Layer 2 of a small transformer language model trained on English Wikipedia (8 layers, counted from 0, width 128).
A neuron's activation on a vector x is GELU(weights . x + bias), where the dot is the dot product.

Input weights of the MLP neurons that the questions are about. A number n stands for n times 0.002.
n26 (bias -0.114): 26 -80 -45 -61 -64 79 64 -118 125 10 134 96 37 79 -46 66 30 -99 -112 -147 8 58 17 52 -39 113 38 -31 51 38 -31 -127 -36 -42 -91 -33 95 -95 -8 -18 -119 39 18 60 -89 -54 -39 -109 -40 132 35 59 -81 -75 6 49 -71 95 7 -48 102 8 25 55 -33 -90 -143 -78 -4 40 26 52 0 -87 16 -117 -49 51 79 33 -20 72 89 53 49 74 19 4 -38 2 -30 121 63 -27 -34 90 118 19 -50 -63 49 -55 -39 74 126 -36 46 96 -53 -24 6 -84 -67 24 28 44 71 -38 34 -132 -56 -23 -67 -54 90 -74 110 4
n46 (bias -0.086): -27 56 -12 -93 21 -81 -10 -57 -58 -23 126 4 70 81 14 -86 63 5 -34 82 -79 14 -96 64 -54 -54 -44 -34 -73 83 77 75 -30 71 -26 -83 92 61 -17 -4 -28 9 -41 27 29 -86 79 28 -82 7 -2 -22 -2 81 -44 -53 -129 -5 -55 19 79 -2 50 35 -17 -30 37 59 -11 -44 -45 -28 52 83 -113 0 57 56 69 73 45 -22 -57 89 -27 -83 -98 54 38 31 -42 -41 107 2 -58 58 -55 -69 -31 -44 76 15 -48 51 51 -47 -92 -49 145 -4 -66 -39 -72 -31 -70 -110 -57 150 -100 -70 -33 -6 103 106 114 54 17 0
n75 (bias -0.117): -30 -14 -15 23 26 139 -153 90 63 72 -6 83 21 61 71 -60 35 -17 -39 -19 151 94 -4 -2 -65 -48 103 -49 44 26 -34 16 -20 -55 4 -20 -30 -47 -88 135 -32 72 4 -27 -63 -140 49 -70 -26 -12 -188 71 63 -57 -185 -42 167 -56 21 -8 38 38 24 -44 54 2 6 79 -4 35 43 -41 48 0 4 -106 116 -190 -69 75 -6 30 -54 -60 -89 -58 4 15 -29 -21 -2 51 -10 -31 -90 -140 54 -40 56 -4 -46 -84 46 -73 15 8 33 -28 -31 70 99 48 36 -11 -19 84 104 103 -84 -65 38 60 130 14 -32 -18 -46 15
n91 (bias -0.096): -10 -37 104 -20 -23 98 -32 77 5 -68 -34 74 13 -33 18 20 -101 22 64 29 -23 59 -6 -35 68 -2 -15 22 -31 38 57 -29 17 38 -7 5 18 -45 -24 -38 56 8 38 -28 33 40 -40 30 -65 -50 -41 -36 64 38 -4 15 -42 -6 -42 -91 82 48 146 -12 -50 49 -13 26 -95 -19 -21 -6 21 -66 9 -65 11 -70 -49 15 2 -21 35 6 -58 -50 10 -31 -126 60 -22 40 -67 -110 53 21 78 -36 -64 59 92 36 52 36 -10 -39 79 -39 -16 64 -90 -32 56 24 -82 -7 29 35 19 85 -6 -16 -127 12 78 -49 -65 33
n105 (bias -0.033): 157 -127 105 -72 89 -42 109 -85 161 -2 -24 0 -32 36 -180 69 -82 147 -31 6 -19 -131 -115 137 -24 -120 8 65 -75 58 -18 -33 -49 63 -32 -45 -40 122 62 41 106 -124 -60 21 -6 61 48 18 48 61 28 85 61 52 -21 90 21 133 -7 15 92 15 101 -84 -4 -26 105 -10 -2 38 19 9 -36 59 -6 5 -100 28 16 67 34 -57 64 90 33 75 -42 -42 -81 33 -40 -76 -203 26 -12 -6 44 40 -50 -22 74 -100 4 -11 36 -4 -70 -134 -14 74 -9 -143 -45 -125 68 -65 -23 -31 -13 92 4 -111 -118 25 5 -31 47 -67
n138 (bias -0.030): 114 -32 2 2 99 -72 29 -205 -152 16 -82 128 -126 63 -175 36 -76 43 -87 35 67 -57 51 80 -132 0 -30 46 -74 -50 -6 -128 -86 -53 27 69 14 80 32 25 151 0 78 -19 41 -110 74 -56 -81 49 -9 0 168 9 -77 -46 -32 116 -28 57 177 -132 59 -52 11 46 -23 48 -52 85 42 100 113 -25 12 -52 -9 -54 79 -74 14 -18 4 30 -6 9 -32 51 42 45 63 -79 -103 91 -52 32 56 -25 14 11 14 -138 -37 -87 -97 42 9 -115 -98 15 124 -56 54 79 23 102 52 43 16 -6 -102 -16 -92 6 -25 36 24 -47
n141 (bias -0.077): 21 -64 93 -35 -32 -28 68 8 0 -33 47 -26 -38 -71 2 48 4 -53 31 81 20 116 -125 86 91 -58 -31 -63 27 -48 57 64 -118 129 -34 -99 17 -11 -28 -4 60 30 24 66 79 -18 40 -127 35 34 -44 -37 -7 -40 24 40 -96 -18 -34 -38 -24 45 30 55 69 -10 -12 127 -16 10 65 -106 34 19 57 -59 34 -141 -12 80 43 70 22 20 -105 163 -65 -38 57 97 -49 -91 22 9 42 -43 -37 -12 264 12 48 -113 4 31 17 -57 -51 -96 -31 33 -137 -123 -34 -154 2 -115 -42 -66 -19 51 41 -91 -6 -50 115 111 12 25
n149 (bias -0.091): -26 -13 26 28 -18 55 -12 -99 133 -5 -58 2 -50 165 -89 65 -73 -95 15 9 -50 116 -124 5 41 -45 133 92 -103 22 85 109 -35 -62 81 -41 25 -117 128 74 18 -95 25 -134 -16 -46 38 5 18 -38 -52 -31 71 78 127 -22 29 -31 94 -66 45 -73 185 107 34 38 118 12 27 131 -100 -16 -61 53 -62 50 -74 -189 9 -162 -39 91 -43 16 4 5 -29 19 -32 75 -94 -112 71 -19 46 -104 -60 38 -22 81 47 -16 -22 119 31 -58 -46 73 -151 17 -7 -187 32 -47 24 33 -23 5 19 -20 -71 -49 -165 120 65 66 9 133
n176 (bias -0.073): -53 -13 29 -24 35 79 -67 0 28 163 -47 16 88 -22 -34 100 -29 -53 -130 -20 -39 78 45 7 56 38 -59 -44 129 83 61 49 -23 28 128 16 -90 -7 -25 73 37 11 -55 -110 36 -93 20 17 115 -34 -116 -19 -123 -49 -2 106 -75 109 -47 -82 39 -7 -55 -75 69 39 130 -6 -35 -36 125 -120 -62 -91 18 -36 121 52 -67 -51 86 144 34 69 -20 -111 -13 126 116 -24 -45 -169 100 -9 55 -122 -47 48 -176 -78 51 -25 -2 105 135 -160 28 176 -42 -29 54 -180 -51 -55 -103 -14 -32 146 -14 -111 -86 -38 66 18 -27 -70 -16 81
n186 (bias -0.073): 127 -62 -35 -91 34 23 -95 15 24 -56 61 47 -43 93 126 -113 -73 14 -60 -128 11 -39 -80 -74 -159 7 2 -80 -85 141 50 115 -63 0 6 -89 33 58 99 -67 -130 19 -83 10 59 -21 102 -17 -73 -143 -64 53 16 6 115 51 36 -176 29 9 -30 -4 -62 -28 -36 -60 -38 58 -51 68 39 9 34 -131 115 -44 32 -112 75 -21 -102 -43 29 70 20 106 -22 -76 44 -15 -61 80 48 -8 -39 -31 -24 170 77 83 118 -19 69 -22 11 -23 119 94 -107 27 30 72 -42 -58 63 114 95 -42 -2 -139 54 -11 56 51 -61 58 11 2
n205 (bias -0.052): -29 -92 4 9 -71 -61 -67 -13 0 4 -44 36 61 -36 -39 -62 -82 -33 -19 107 -26 -2 -37 -65 -13 -47 4 13 182 152 87 19 12 -17 32 24 68 120 -30 80 4 4 -49 -71 74 -152 -25 -13 61 121 93 46 138 -120 -6 -41 21 -81 -48 35 -9 30 -45 -92 15 2 -34 57 0 24 15 33 107 -144 -49 -52 -83 23 18 132 223 -207 -36 -84 58 75 -78 -109 -90 82 67 -13 180 71 39 -99 -18 36 -66 -62 11 -21 -12 93 -48 120 -144 6 -124 0 53 -34 -15 -9 79 63 120 -42 11 46 -78 24 -66 -58 -39 23 -24 6
n224 (bias -0.063): 19 12 -2 154 81 -50 -49 -68 42 99 -82 41 126 69 13 -114 -16 -47 68 58 6 8 -82 9 146 34 -64 2 23 -14 -109 14 -32 -115 -8 -21 -55 -98 -8 -38 37 -66 -37 76 33 17 48 -25 8 69 6 -38 142 40 -30 18 -53 -20 88 -4 -55 -43 116 -120 -88 23 -47 164 -62 45 96 -196 62 -110 43 -39 -53 -71 60 2 35 20 131 12 30 -200 36 8 -76 -90 77 -44 -16 -43 -19 -107 95 90 30 53 9 -29 -33 74 112 0 -74 8 -44 44 0 -33 53 30 83 -4 -107 43 -51 26 8 -36 -2 -2 -62 -2 -185 -76
n281 (bias -0.082): 13 38 -28 30 -35 -77 -81 -21 77 38 80 -41 -33 -30 -83 21 -83 67 -72 -18 -142 114 -42 74 27 -75 166 -178 77 18 57 -106 147 88 27 -64 -145 -104 92 2 -108 -49 -70 18 87 -65 18 -195 105 -6 21 21 -17 -27 81 -28 22 -16 7 4 -101 128 23 67 -8 14 32 -58 -73 9 82 -48 6 -13 -22 39 -20 11 -2 35 -33 83 -55 17 -14 -53 -31 10 53 6 -11 -38 95 -63 38 8 72 -28 45 114 15 -53 10 77 -86 -42 107 53 36 50 -11 80 -16 13 -11 -10 185 -24 -24 -26 -176 -34 20 -86 99 95 -47 -43
n296 (bias -0.157): 126 -49 4 157 483 110 207 -240 38 -26 30 133 -224 134 -18 41 -49 -111 53 -20 -145 113 -203 13 160 181 30 110 -180 27 -12 44 -14 -240 -63 104 -50 281 -128 -4 4 -178 104 121 41 219 283 47 -86 78 -301 84 23 -13 -29 12 -41 16 -58 42 0 49 158 47 -21 -50 -30 99 -50 -120 -120 72 -178 89 -158 110 120 -307 125 109 -76 -115 111 183 28 31 -147 290 -281 151 99 25 61 -111 152 -57 -217 65 0 72 209 8 -301 13 -97 -309 -25 -12 -213 124 -68 33 -25 -234 75 191 -25 -251 13 -85 -175 -129 -184 -121 230 -85 -104 158
n319 (bias -0.084): -40 -6 114 71 107 -22 32 -30 -140 4 -85 -8 -62 -64 71 -47 -30 -2 -2 -96 16 -55 0 13 51 57 -28 138 48 93 40 26 2 175 69 0 -28 107 147 115 -65 85 -75 16 16 -25 56 -88 -177 20 6 -56 -21 37 -110 -27 -12 118 -71 -10 63 -10 -24 -50 53 20 59 111 -129 -40 -49 89 6 22 -23 -118 -89 -26 84 -43 -69 -6 44 55 55 -28 8 -59 -19 -57 67 -6 -64 60 -91 -30 81 97 74 73 51 -87 25 42 -132 28 46 113 -92 8 -93 -28 2 -11 43 -12 22 -38 70 -54 -6 -191 -64 16 106 22 -63 15
n378 (bias -0.049): 2 -31 99 95 19 -94 -114 76 23 101 -25 7 -77 -27 -65 -68 -42 -27 67 127 24 -22 83 88 40 -77 -19 -47 71 14 48 63 16 44 -79 63 154 26 134 9 49 9 67 -7 -2 -72 101 6 -99 18 66 -24 45 -11 -2 102 28 -20 66 4 54 13 19 11 102 118 56 75 -99 -15 -85 -101 17 -10 -75 4 -13 -34 -122 6 6 -24 9 -37 5 -56 90 14 -59 -93 12 -83 -105 -128 -116 -38 25 -23 45 65 35 43 -32 -48 121 -44 -10 -7 4 23 4 43 -50 -37 -28 -35 7 -97 10 -55 55 -68 45 60 -64 -29 -82 -101
n381 (bias -0.050): 47 28 119 -17 -93 -26 21 -9 -29 -50 -72 33 -8 85 75 -68 -32 -2 60 -29 16 -67 6 -61 -68 43 68 -35 -73 47 -79 96 147 18 12 -42 0 59 -65 111 -38 -121 -60 -37 -39 -2 4 -67 -62 -21 20 40 52 -2 -173 47 -46 118 -33 -53 23 -59 -65 -98 -45 34 -70 0 -31 -2 91 15 56 23 -24 74 31 10 41 98 -74 -63 -13 -9 -28 83 57 -80 57 43 -101 -81 -14 -7 66 83 -4 81 64 28 46 -56 -119 75 -152 16 48 133 -65 -33 -7 -70 -9 -81 13 14 -83 85 9 -23 27 0 53 14 35 34 7 -17
n425 (bias -0.030): -60 56 41 -18 -12 17 -62 63 48 104 73 -62 -73 -10 -32 -4 -21 -42 -64 79 14 19 6 -119 -42 -68 -7 48 -23 -22 113 -52 105 -18 -107 54 -57 -166 -115 57 -66 47 -54 105 -37 58 30 -59 80 77 -28 18 -37 81 10 -29 51 -26 -133 -58 -49 47 48 -64 105 -111 -23 111 -6 31 4 35 61 -93 -4 70 10 45 -68 -162 66 57 8 50 50 -49 -131 -64 -26 74 92 48 43 -68 -5 19 16 -29 -11 -137 -90 166 -53 156 8 95 -45 -53 21 -121 28 14 12 -66 2 48 69 8 12 43 -39 -72 17 102 -40 37 -75 68
n458 (bias -0.065): -152 40 92 -4 -74 -54 2 77 -38 73 -10 -68 0 -47 -150 81 -55 -104 15 -14 -62 55 -10 -71 -63 -10 45 -25 105 62 -39 -13 120 -17 -14 -68 28 -24 -22 25 -49 51 -81 -75 -4 -15 6 6 11 -6 19 5 55 19 69 13 -110 2 16 -51 47 87 15 -41 34 64 -14 -108 -30 78 -13 -25 -118 84 -73 21 -79 -36 148 47 -145 -64 56 -42 51 68 -26 67 -4 12 -51 73 63 66 47 26 104 69 -12 50 10 -69 81 74 58 15 75 -18 42 -7 0 -24 -88 81 -64 -28 96 -14 -108 -107 -115 160 -6 20 54 22 30 -120
n462 (bias -0.108): -93 52 -166 -70 79 81 -34 -88 -98 -70 -70 35 -62 -56 229 56 -72 -7 -42 -237 210 5 33 27 79 110 60 -23 -37 -8 62 88 28 103 -5 8 31 72 63 0 -25 -91 -33 49 0 77 -59 -135 97 193 33 108 5 10 -72 75 52 60 27 33 40 107 -33 -31 -38 132 -42 97 -176 -92 83 220 -66 -35 48 -36 -60 -111 -168 -87 -119 -27 78 -20 -15 -151 21 -131 26 37 -118 36 52 72 16 -45 109 45 98 42 -74 -111 101 -146 -13 -27 -83 -77 -46 -54 47 33 15 0 -11 -45 51 47 153 149 -87 128 -13 15 -124 -69 -76 41
n464 (bias -0.101): -36 -42 102 74 53 -97 -95 79 -51 -26 25 34 130 38 43 38 -78 -52 -150 -77 -7 48 -23 0 99 80 46 2 -220 17 -172 13 -80 21 45 29 8 74 23 -89 -5 -20 50 -86 78 172 -87 7 -103 11 -103 -78 115 -101 -56 109 -43 36 -22 28 41 -154 -180 -28 -131 91 -31 6 -2 -35 0 46 41 -58 -19 -105 -95 27 33 149 119 -111 99 61 7 -46 178 -58 -33 35 5 28 29 65 -123 67 75 97 -5 35 -103 -54 -123 63 41 29 58 -38 -4 50 65 -7 -29 109 -31 -40 -93 -35 61 22 -47 99 10 108 -109 29 -48 15
n474 (bias -0.092): -68 54 -122 -96 -76 64 -99 49 32 107 72 36 -42 65 -47 17 -26 63 89 67 -102 -17 -41 9 -83 25 -26 86 -60 -56 2 -110 37 41 -54 -33 62 80 55 -26 -45 89 -151 32 -61 83 -52 46 39 -13 -40 39 -14 -86 68 11 -9 125 -17 2 42 -85 191 -61 27 98 49 -174 -121 154 -24 32 -78 43 -104 154 -66 -167 32 92 -29 -5 115 42 -43 -106 -27 -50 23 2 -34 29 7 -23 -63 -37 46 162 108 -134 -5 -40 -100 -133 -85 50 7 35 -13 114 157 -16 -97 16 -125 4 122 -60 23 -137 13 23 30 -58 21 72 7 0
n477 (bias -0.078): -4 162 27 -52 -4 -50 -2 -2 -80 62 -8 -45 42 -16 72 69 54 -92 -110 80 81 84 -23 4 32 159 -19 -27 -51 68 61 -4 -33 33 20 -51 -107 58 111 -80 -159 11 98 75 48 -29 96 -89 50 -95 -42 26 97 13 -52 -85 -48 24 62 -8 34 -17 83 -18 45 11 -146 -26 -9 129 38 -23 51 52 50 -68 54 -65 41 -158 20 -34 22 -8 -74 38 -19 23 4 -102 -49 10 -2 -43 -38 91 -87 -43 96 -14 91 54 29 -41 30 -4 13 -4 -97 45 19 25 -38 -49 0 -66 55 -57 88 11 9 -68 -135 -24 2 7 4 -100
n482 (bias -0.066): -4 42 18 2 -84 -118 -29 75 -83 99 26 49 2 20 30 26 -31 -92 -90 12 47 116 176 -97 30 -4 -69 46 -38 -14 -160 25 31 91 42 49 -75 -63 47 -33 -37 -38 -159 8 122 184 -66 106 -63 -98 58 -38 -22 -113 8 -25 -13 44 -23 -52 92 65 -11 88 45 139 -25 -82 15 -24 -35 2 -4 123 41 -111 -23 -11 -40 9 -41 -25 106 0 70 2 60 153 -44 20 113 -4 40 20 -27 -67 112 118 26 4 -70 -4 -39 -93 41 92 48 -27 2 14 96 -122 75 13 -11 -73 -4 -85 -60 -40 -32 -22 -38 -193 110 -115 21 -120

Each question shows a token from some text and the vector x that enters the MLP there. A number n stands for n times 0.009.

", ": 93 -57 164 193 36 12 40 177 -47 -84 -64 -169 7 185 -89 77 -77 -79 30 58 115 54 141 -15 -97 -148 -202 117 84 -153 228 -33 -35 -47 28 -154 238 -26 47 -153 11 22 -39 62 45 -44 -152 197 -9 -26 -24 173 19 23 38 21 20 -155 126 -37 -246 81 -28 37 -139 -103 -152 194 85 -28 14 -93 -25 -102 -37 118 -104 2 154 -215 57 28 14 -95 -230 -186 122 39 104 46 -158 61 -94 164 99 -12 64 54 -94 -35 102 49 65 -148 -210 39 254 -32 107 39 -139 -3 48 -51 -107 -23 -37 -157 146 160 -72 -40 -183 -96 72 -90 43 238
Which of these neurons fires most? n91

"i": -71 -109 31 207 55 -76 136 214 1 -120 -39 -51 80 -9 101 141 55 88 -136 93 5 103 -54 135 81 25 -19 -119 65 -201 216 -120 -124 -87 -161 -107 166 -43 56 -33 50 80 -182 9 -203 -17 -276 367 -148 -52 -72 34 11 166 -120 -67 -6 85 95 -116 -217 68 -155 63 -74 -127 -106 59 95 -69 84 10 131 -107 63 -78 87 -25 32 -109 69 109 -100 -7 -199 -47 5 -9 260 28 89 -28 -236 149 9 163 -57 153 -41 -23 17 37 40 -22 -74 40 108 -79 -72 -28 -128 145 89 81 -102 -147 -31 -33 -29 -26 -55 203 -61 93 7 -87 192 -5
The three highest activations, in order: n464, n91, n141

"ac": -80 -159 -57 277 66 -58 211 155 25 -180 41 -94 65 59 31 -35 76 66 -165 -28 30 247 -23 142 68 -140 -81 11 180 -142 112 -116 -198 -48 -128 -105 167 -120 103 31 -152 26 -339 67 -201 -23 -140 132 7 -56 123 -43 -2 79 3 -133 40 -19 146 -87 -138 116 -84 45 -59 -173 -7 6 194 -33 137 -93 -48 -4 -62 -27 20 83 0 -42 151 165 -22 -41 -90 37 -185 74 208 -39 160 42 17 106 70 167 63 125 69 -81 68 -63 -20 -239 -117 -4 -5 143 -49 37 -127 1 37 37 -198 8 -87 -30 35 -79 -33 164 -108 -2 63 -76 230 -49
The three highest activations, in order: n26, n141, n281

"l": -9 -166 89 307 -130 -8 7 96 -31 -157 20 -91 131 -13 98 -222 128 93 7 -30 -11 -65 -87 -93 26 -14 -83 -13 132 -125 203 -122 -30 -51 26 42 61 -123 82 25 55 43 9 150 -141 -73 -36 294 -66 11 -51 68 42 195 -33 -149 -17 -71 133 -6 -170 228 -112 -21 -49 -144 -125 162 6 10 87 -17 -109 65 116 -57 -46 147 -53 -38 151 48 -9 -115 -189 -75 -62 37 262 -36 160 -11 -230 155 179 65 11 35 -75 31 -51 204 -63 -190 -120 151 -74 121 -106 -161 -149 160 82 42 -71 -58 21 -10 -7 43 -104 81 -36 -74 38 -291 40 114
The two highest activations, in order: n425, n224

"ag": -104 -162 -79 163 -48 -64 167 170 -56 -106 40 -105 104 243 183 -20 -46 84 -2 71 -4 76 -121 114 79 -101 -106 20 -58 -201 266 -60 -116 -169 -137 -85 90 83 3 -11 138 -122 -159 74 -127 -154 -39 161 -97 -62 117 32 88 -14 48 -80 134 6 -134 -25 -184 34 -64 -36 -128 -180 93 -33 236 -56 30 48 13 -52 68 -3 66 84 95 -47 132 171 -163 -121 -26 50 -145 -158 170 -67 49 -50 5 130 168 116 53 18 132 -53 109 -115 -121 -94 -248 14 -1 234 21 -142 -58 57 76 44 -228 28 -55 -4 68 -142 147 53 -24 -8 -21 -63 257 36
The three highest activations, in order: n381, n46, n141

"1": 52 -149 6 200 -229 -58 105 149 -70 -45 47 -69 49 -73 10 -88 96 175 -117 76 152 -5 36 160 48 -79 -113 -56 92 -139 211 -120 -43 -40 -67 -93 108 -45 15 51 -95 40 -83 75 11 -68 -160 348 -86 -166 -32 -23 -72 152 119 -90 7 -127 89 -54 -248 91 -60 -1 -69 -267 -112 140 29 -79 116 -23 -45 -22 278 -25 -48 80 67 -65 66 -145 42 92 -105 -136 29 16 163 31 -40 44 -109 201 51 2 34 209 -140 -115 135 153 87 -111 -98 20 -5 -36 -111 -14 -120 192 14 192 -109 32 -50 106 79 59 36 22 -161 -53 90 -261 80 -23
Which of these neurons fires most? n186

"al": -36 -30 106 240 -44 -85 260 213 -5 -68 20 -96 140 59 110 -44 -20 116 -175 64 91 42 -83 -85 -35 7 -131 4 53 -199 142 -218 117 -128 -73 -77 34 -85 110 -54 -14 -6 -253 34 -135 -20 -31 390 -43 47 5 30 -199 78 27 -98 -77 -143 122 -27 -129 143 17 -72 -41 -83 -64 168 -89 -29 46 -6 -44 57 175 -25 50 138 -29 -190 79 49 39 4 -118 -25 -95 84 170 -92 157 -40 -141 192 114 39 27 171 -38 -131 -94 -80 -52 -158 -226 138 97 62 -84 11 -30 77 -24 -6 -133 33 13 -109 -19 -40 5 214 47 -168 68 -125 172 127
The most active neuron and its activation: n482, at about 2

"u": -59 -158 62 199 -19 -90 209 157 -57 -46 117 -34 119 -62 79 -21 206 190 -77 115 29 107 -107 104 58 -27 -174 -24 90 -63 248 -62 -106 -75 -35 -40 293 -85 111 -16 13 -43 -177 6 -86 -39 -182 312 -53 68 36 23 -60 116 -93 -161 26 -12 -18 -71 -252 -8 -76 90 -188 -53 -92 114 121 -57 30 -72 16 60 65 12 103 152 24 -218 151 21 -66 -85 -161 -127 -123 102 196 -32 -32 -77 -222 67 189 53 7 43 -22 -52 112 -11 -113 -104 -105 -37 160 -5 -141 -61 -142 15 -12 167 -70 17 61 -67 -31 116 20 136 -171 38 -74 -146 167 24
Which of these neurons fires most? n46

"on ": 39 -90 78 390 239 -103 133 127 22 -75 -19 -215 -124 249 -102 117 -12 -131 20 -9 50 1 -131 116 -9 -93 15 122 -16 -93 248 -249 -108 -40 -11 -8 33 99 23 -156 42 -172 16 -21 -82 38 2 292 105 -52 -80 97 -90 13 -26 16 76 -63 163 23 -174 160 97 51 -102 -121 101 181 74 -89 -14 -19 21 84 28 79 -172 72 59 -234 118 7 -19 49 -57 -96 -99 77 111 10 -41 -49 -167 218 18 13 -83 38 -4 23 14 36 -235 -108 -221 95 148 -14 -51 -30 -61 -36 39 -133 5 -29 -116 -186 -20 27 -11 222 -81 -36 15 -77 86 -12
Which of these neurons fires most? n296

"r": -27 -76 82 232 -81 -14 125 102 83 83 56 -62 148 74 168 -62 -11 -26 -130 -2 135 -25 21 25 39 38 -39 -84 79 -196 214 -223 74 -89 55 -6 67 5 26 6 -62 -184 -74 50 -177 -19 60 259 -33 57 -28 166 -98 189 -135 -120 31 -11 -9 60 -273 128 35 -29 -111 -122 60 196 -45 -86 -19 67 -104 -22 147 -65 -15 90 -85 -182 -5 21 4 16 -80 -82 -158 46 231 40 36 -23 -143 169 123 52 24 215 -56 -69 -136 -55 -43 -271 -282 52 -125 115 -3 -179 -90 144 39 22 -67 -116 9 -60 11 52 43 297 7 -152 72 -104 47 138
The two highest activations, in order: n462, n425

"A": -42 -145 -46 212 17 -116 248 50 -117 40 -118 -117 112 261 94 -12 88 -101 -124 66 11 12 -33 131 -26 -58 27 -75 161 -215 192 -169 43 -165 3 -31 88 -116 -93 80 -26 -75 -175 18 -104 -155 -149 141 48 -74 121 -18 -147 122 24 -32 -83 -24 -13 -35 -79 15 -167 -10 -74 -114 -170 16 55 -44 28 19 40 58 148 65 -23 -82 137 -219 170 51 -51 -61 84 5 -5 126 282 -93 -30 21 -116 30 232 144 -86 53 -93 -26 -16 -109 29 -129 -283 92 81 45 74 74 -105 98 78 84 -98 48 -96 -82 -60 222 111 60 -37 62 -79 -76 322 70
The two highest activations, in order: n381, n138

"g": -43 -243 129 138 -57 -24 184 -10 -23 38 14 -24 140 -42 115 33 -13 -8 -85 8 -61 -32 9 -80 -52 43 -112 0 -7 -70 193 -39 -37 -117 -1 199 150 -61 84 -29 167 -74 -232 198 -79 -142 0 247 -71 -6 -48 45 162 -16 -50 -113 126 -50 33 108 -287 136 -51 -32 -157 -244 158 45 68 -15 83 20 -9 70 33 49 -124 241 15 -130 56 160 -108 -136 -72 -108 -73 -164 289 30 116 -51 -124 197 101 -81 83 -42 1 -91 23 77 -82 -205 -261 81 11 198 -43 -21 76 129 8 -10 -152 -14 -14 -72 -110 -80 54 66 -54 -97 81 -114 182 82
Which of these neurons fires most? n205

"it": 64 -276 -90 235 -169 -84 180 -42 103 -124 -55 -114 -8 131 71 13 32 -11 -140 33 138 211 -9 172 -1 28 -147 36 70 -188 212 -27 -188 -9 -9 39 -29 -113 -24 2 14 -64 -217 132 -147 -141 -42 212 -5 -50 60 -12 2 24 105 -148 -7 -78 107 19 -192 68 -14 11 91 -149 -93 250 161 67 62 17 -19 -1 136 54 -86 -75 -88 -57 210 39 -205 -105 -96 -84 -84 114 370 47 50 31 -104 91 196 -20 9 21 128 -152 -87 17 6 -31 -154 -5 11 -120 -19 1 -94 22 30 103 -45 -123 48 -45 -109 -66 187 -1 31 9 15 -81 251 -24
The most active neuron and its activation: n141, at about 3.3

"2": 53 -157 32 133 -107 -90 173 7 -85 -139 60 -83 60 44 84 -29 151 98 -67 82 94 123 -36 208 -112 -14 -108 2 54 -221 210 -133 -68 -67 -59 -6 5 -139 -1 28 -94 21 -247 47 17 -104 -76 231 9 -193 38 25 -1 70 38 -44 77 -51 70 -59 -288 3 -162 28 -171 -310 -36 68 134 -138 159 9 2 -83 181 77 -150 71 143 -89 102 -169 80 55 -115 -111 18 62 201 79 -67 2 -76 112 86 14 110 228 -72 -11 163 116 61 -35 -110 72 -72 36 -154 11 -54 16 93 150 -108 53 -142 86 0 36 212 19 -109 -83 109 -231 119 12
Which of these neurons fires most? n186

"C": -67 -141 -24 254 -90 -106 182 -4 11 37 24 -120 -85 179 91 -46 33 -97 -116 101 94 91 -90 166 -15 -25 -66 -92 43 -160 34 23 -87 -180 -40 -85 165 -122 -102 41 -10 -185 -256 110 -161 20 -187 -1 11 -136 -74 -24 -31 134 123 -109 -28 142 156 -46 -237 9 -158 168 39 -37 -153 -82 -12 -139 77 41 157 -8 36 105 -54 124 7 -214 119 11 91 -112 100 104 -3 99 261 -92 124 130 4 100 121 18 -101 106 106 -33 -8 1 47 -257 -203 106 42 81 82 3 -201 54 90 -11 -38 -50 -133 -101 -4 52 144 180 -29 -74 89 -35 222 69
The two highest activations, in order: n482, n141

"the ": -63 -124 229 269 -30 -40 89 82 -1 -69 -30 -91 42 4 -146 -18 -157 -76 78 96 -78 -33 52 -37 -122 -171 -6 -161 -41 -122 90 -160 -52 -228 16 -35 194 2 -110 -78 25 121 -28 -140 -147 -153 -121 140 -1 -17 -51 159 -79 87 33 -4 216 -61 -44 20 -117 77 -11 -38 56 -76 13 -13 2 -131 -32 20 115 -3 138 5 154 16 -35 -170 102 24 -81 -153 6 100 210 9 234 -92 -173 -79 -8 353 -23 112 -78 12 86 -33 100 125 -34 -220 -233 157 121 4 -83 -19 93 129 160 166 -60 2 -39 -2 78 1 -166 255 -92 -98 107 -16 65 80
Which of these neurons fires most? n138

". ": 69 -38 109 223 46 37 -56 140 -26 -85 -101 -65 -5 159 -27 72 -74 -2 98 5 -53 -51 36 25 46 -100 -128 82 148 -29 195 -132 -120 -148 164 -168 181 -47 76 -62 52 41 -76 -9 14 -29 -169 376 -30 -64 -114 100 102 108 10 55 141 -166 25 -84 -232 13 45 116 -200 -45 -46 32 173 -54 -74 -102 136 -65 -18 93 -165 55 -23 -328 5 105 -59 12 -233 -140 33 51 -4 118 -152 -27 -25 194 102 39 33 77 -178 -28 26 -50 37 -168 -80 52 205 -134 1 -60 -110 0 42 8 -18 58 24 -149 44 72 21 90 -137 -60 75 -79 35 349
The two highest activations, in order: n149, n91

"st": -209 -237 52 311 -51 48 132 106 -66 -35 76 -42 -10 100 12 4 24 -76 -14 97 -75 -38 -191 88 -76 56 -125 -146 50 -148 53 -76 21 -153 54 -27 -45 28 105 -19 178 -53 -191 103 -272 -78 -52 229 -103 -119 -48 176 -51 140 27 -161 24 1 196 62 -192 9 -81 12 -43 -129 24 130 59 -210 157 -23 40 135 15 111 -33 208 -47 -161 191 57 -12 -73 -44 -90 102 -1 282 -10 201 -48 -6 199 84 13 39 26 116 -106 -123 2 -113 -232 -203 58 -30 -19 44 -60 -58 131 97 -6 -67 -97 54 134 -5 -128 14 134 -20 -5 63 -98 70 -1
The most active neuron and its activation: n46, at about 0.17

"8": 83 -94 21 141 -163 -76 106 -18 4 -125 4 -104 119 44 59 1 111 155 -135 93 95 41 -82 47 -12 -45 -210 -50 87 -200 151 -90 18 -104 -111 57 91 -86 -30 43 -9 14 -80 14 -235 -139 -103 274 -22 -208 -39 -19 -54 187 43 -57 103 -104 91 46 -293 59 -167 -15 -71 -234 -49 105 63 -96 139 -2 13 -60 252 90 -63 104 -17 -126 42 -180 27 20 -104 -148 33 31 205 38 5 24 -41 214 107 51 66 263 -35 12 119 201 119 -60 -182 -3 -12 -27 -127 52 -43 104 125 8 -81 32 -89 130 -1 -140 154 56 -57 -111 158 -191 133 -69
The most active neuron and its activation: n186, at about 1.3

"e ": -24 -62 97 248 23 3 16 211 34 10 -105 -153 91 173 -7 39 -73 66 63 28 4 119 -125 197 112 -181 91 4 177 -63 181 -191 -64 -79 6 -135 127 91 -79 -190 151 -25 -82 -20 20 110 -202 187 -2 -32 -182 50 -15 110 -62 -80 133 -2 -43 1 -240 132 -27 141 -74 -88 32 111 61 -125 -42 -82 172 -103 42 -24 -46 148 -42 -235 28 206 -34 -18 -243 -41 7 -102 72 0 -196 -36 -220 -40 32 -27 17 62 100 -96 76 82 -122 -153 -170 242 185 153 -53 -89 -79 -41 81 36 0 31 -87 -64 -43 -31 -49 201 -166 64 -28 74 -62 134
The two highest activations, in order: n91, n149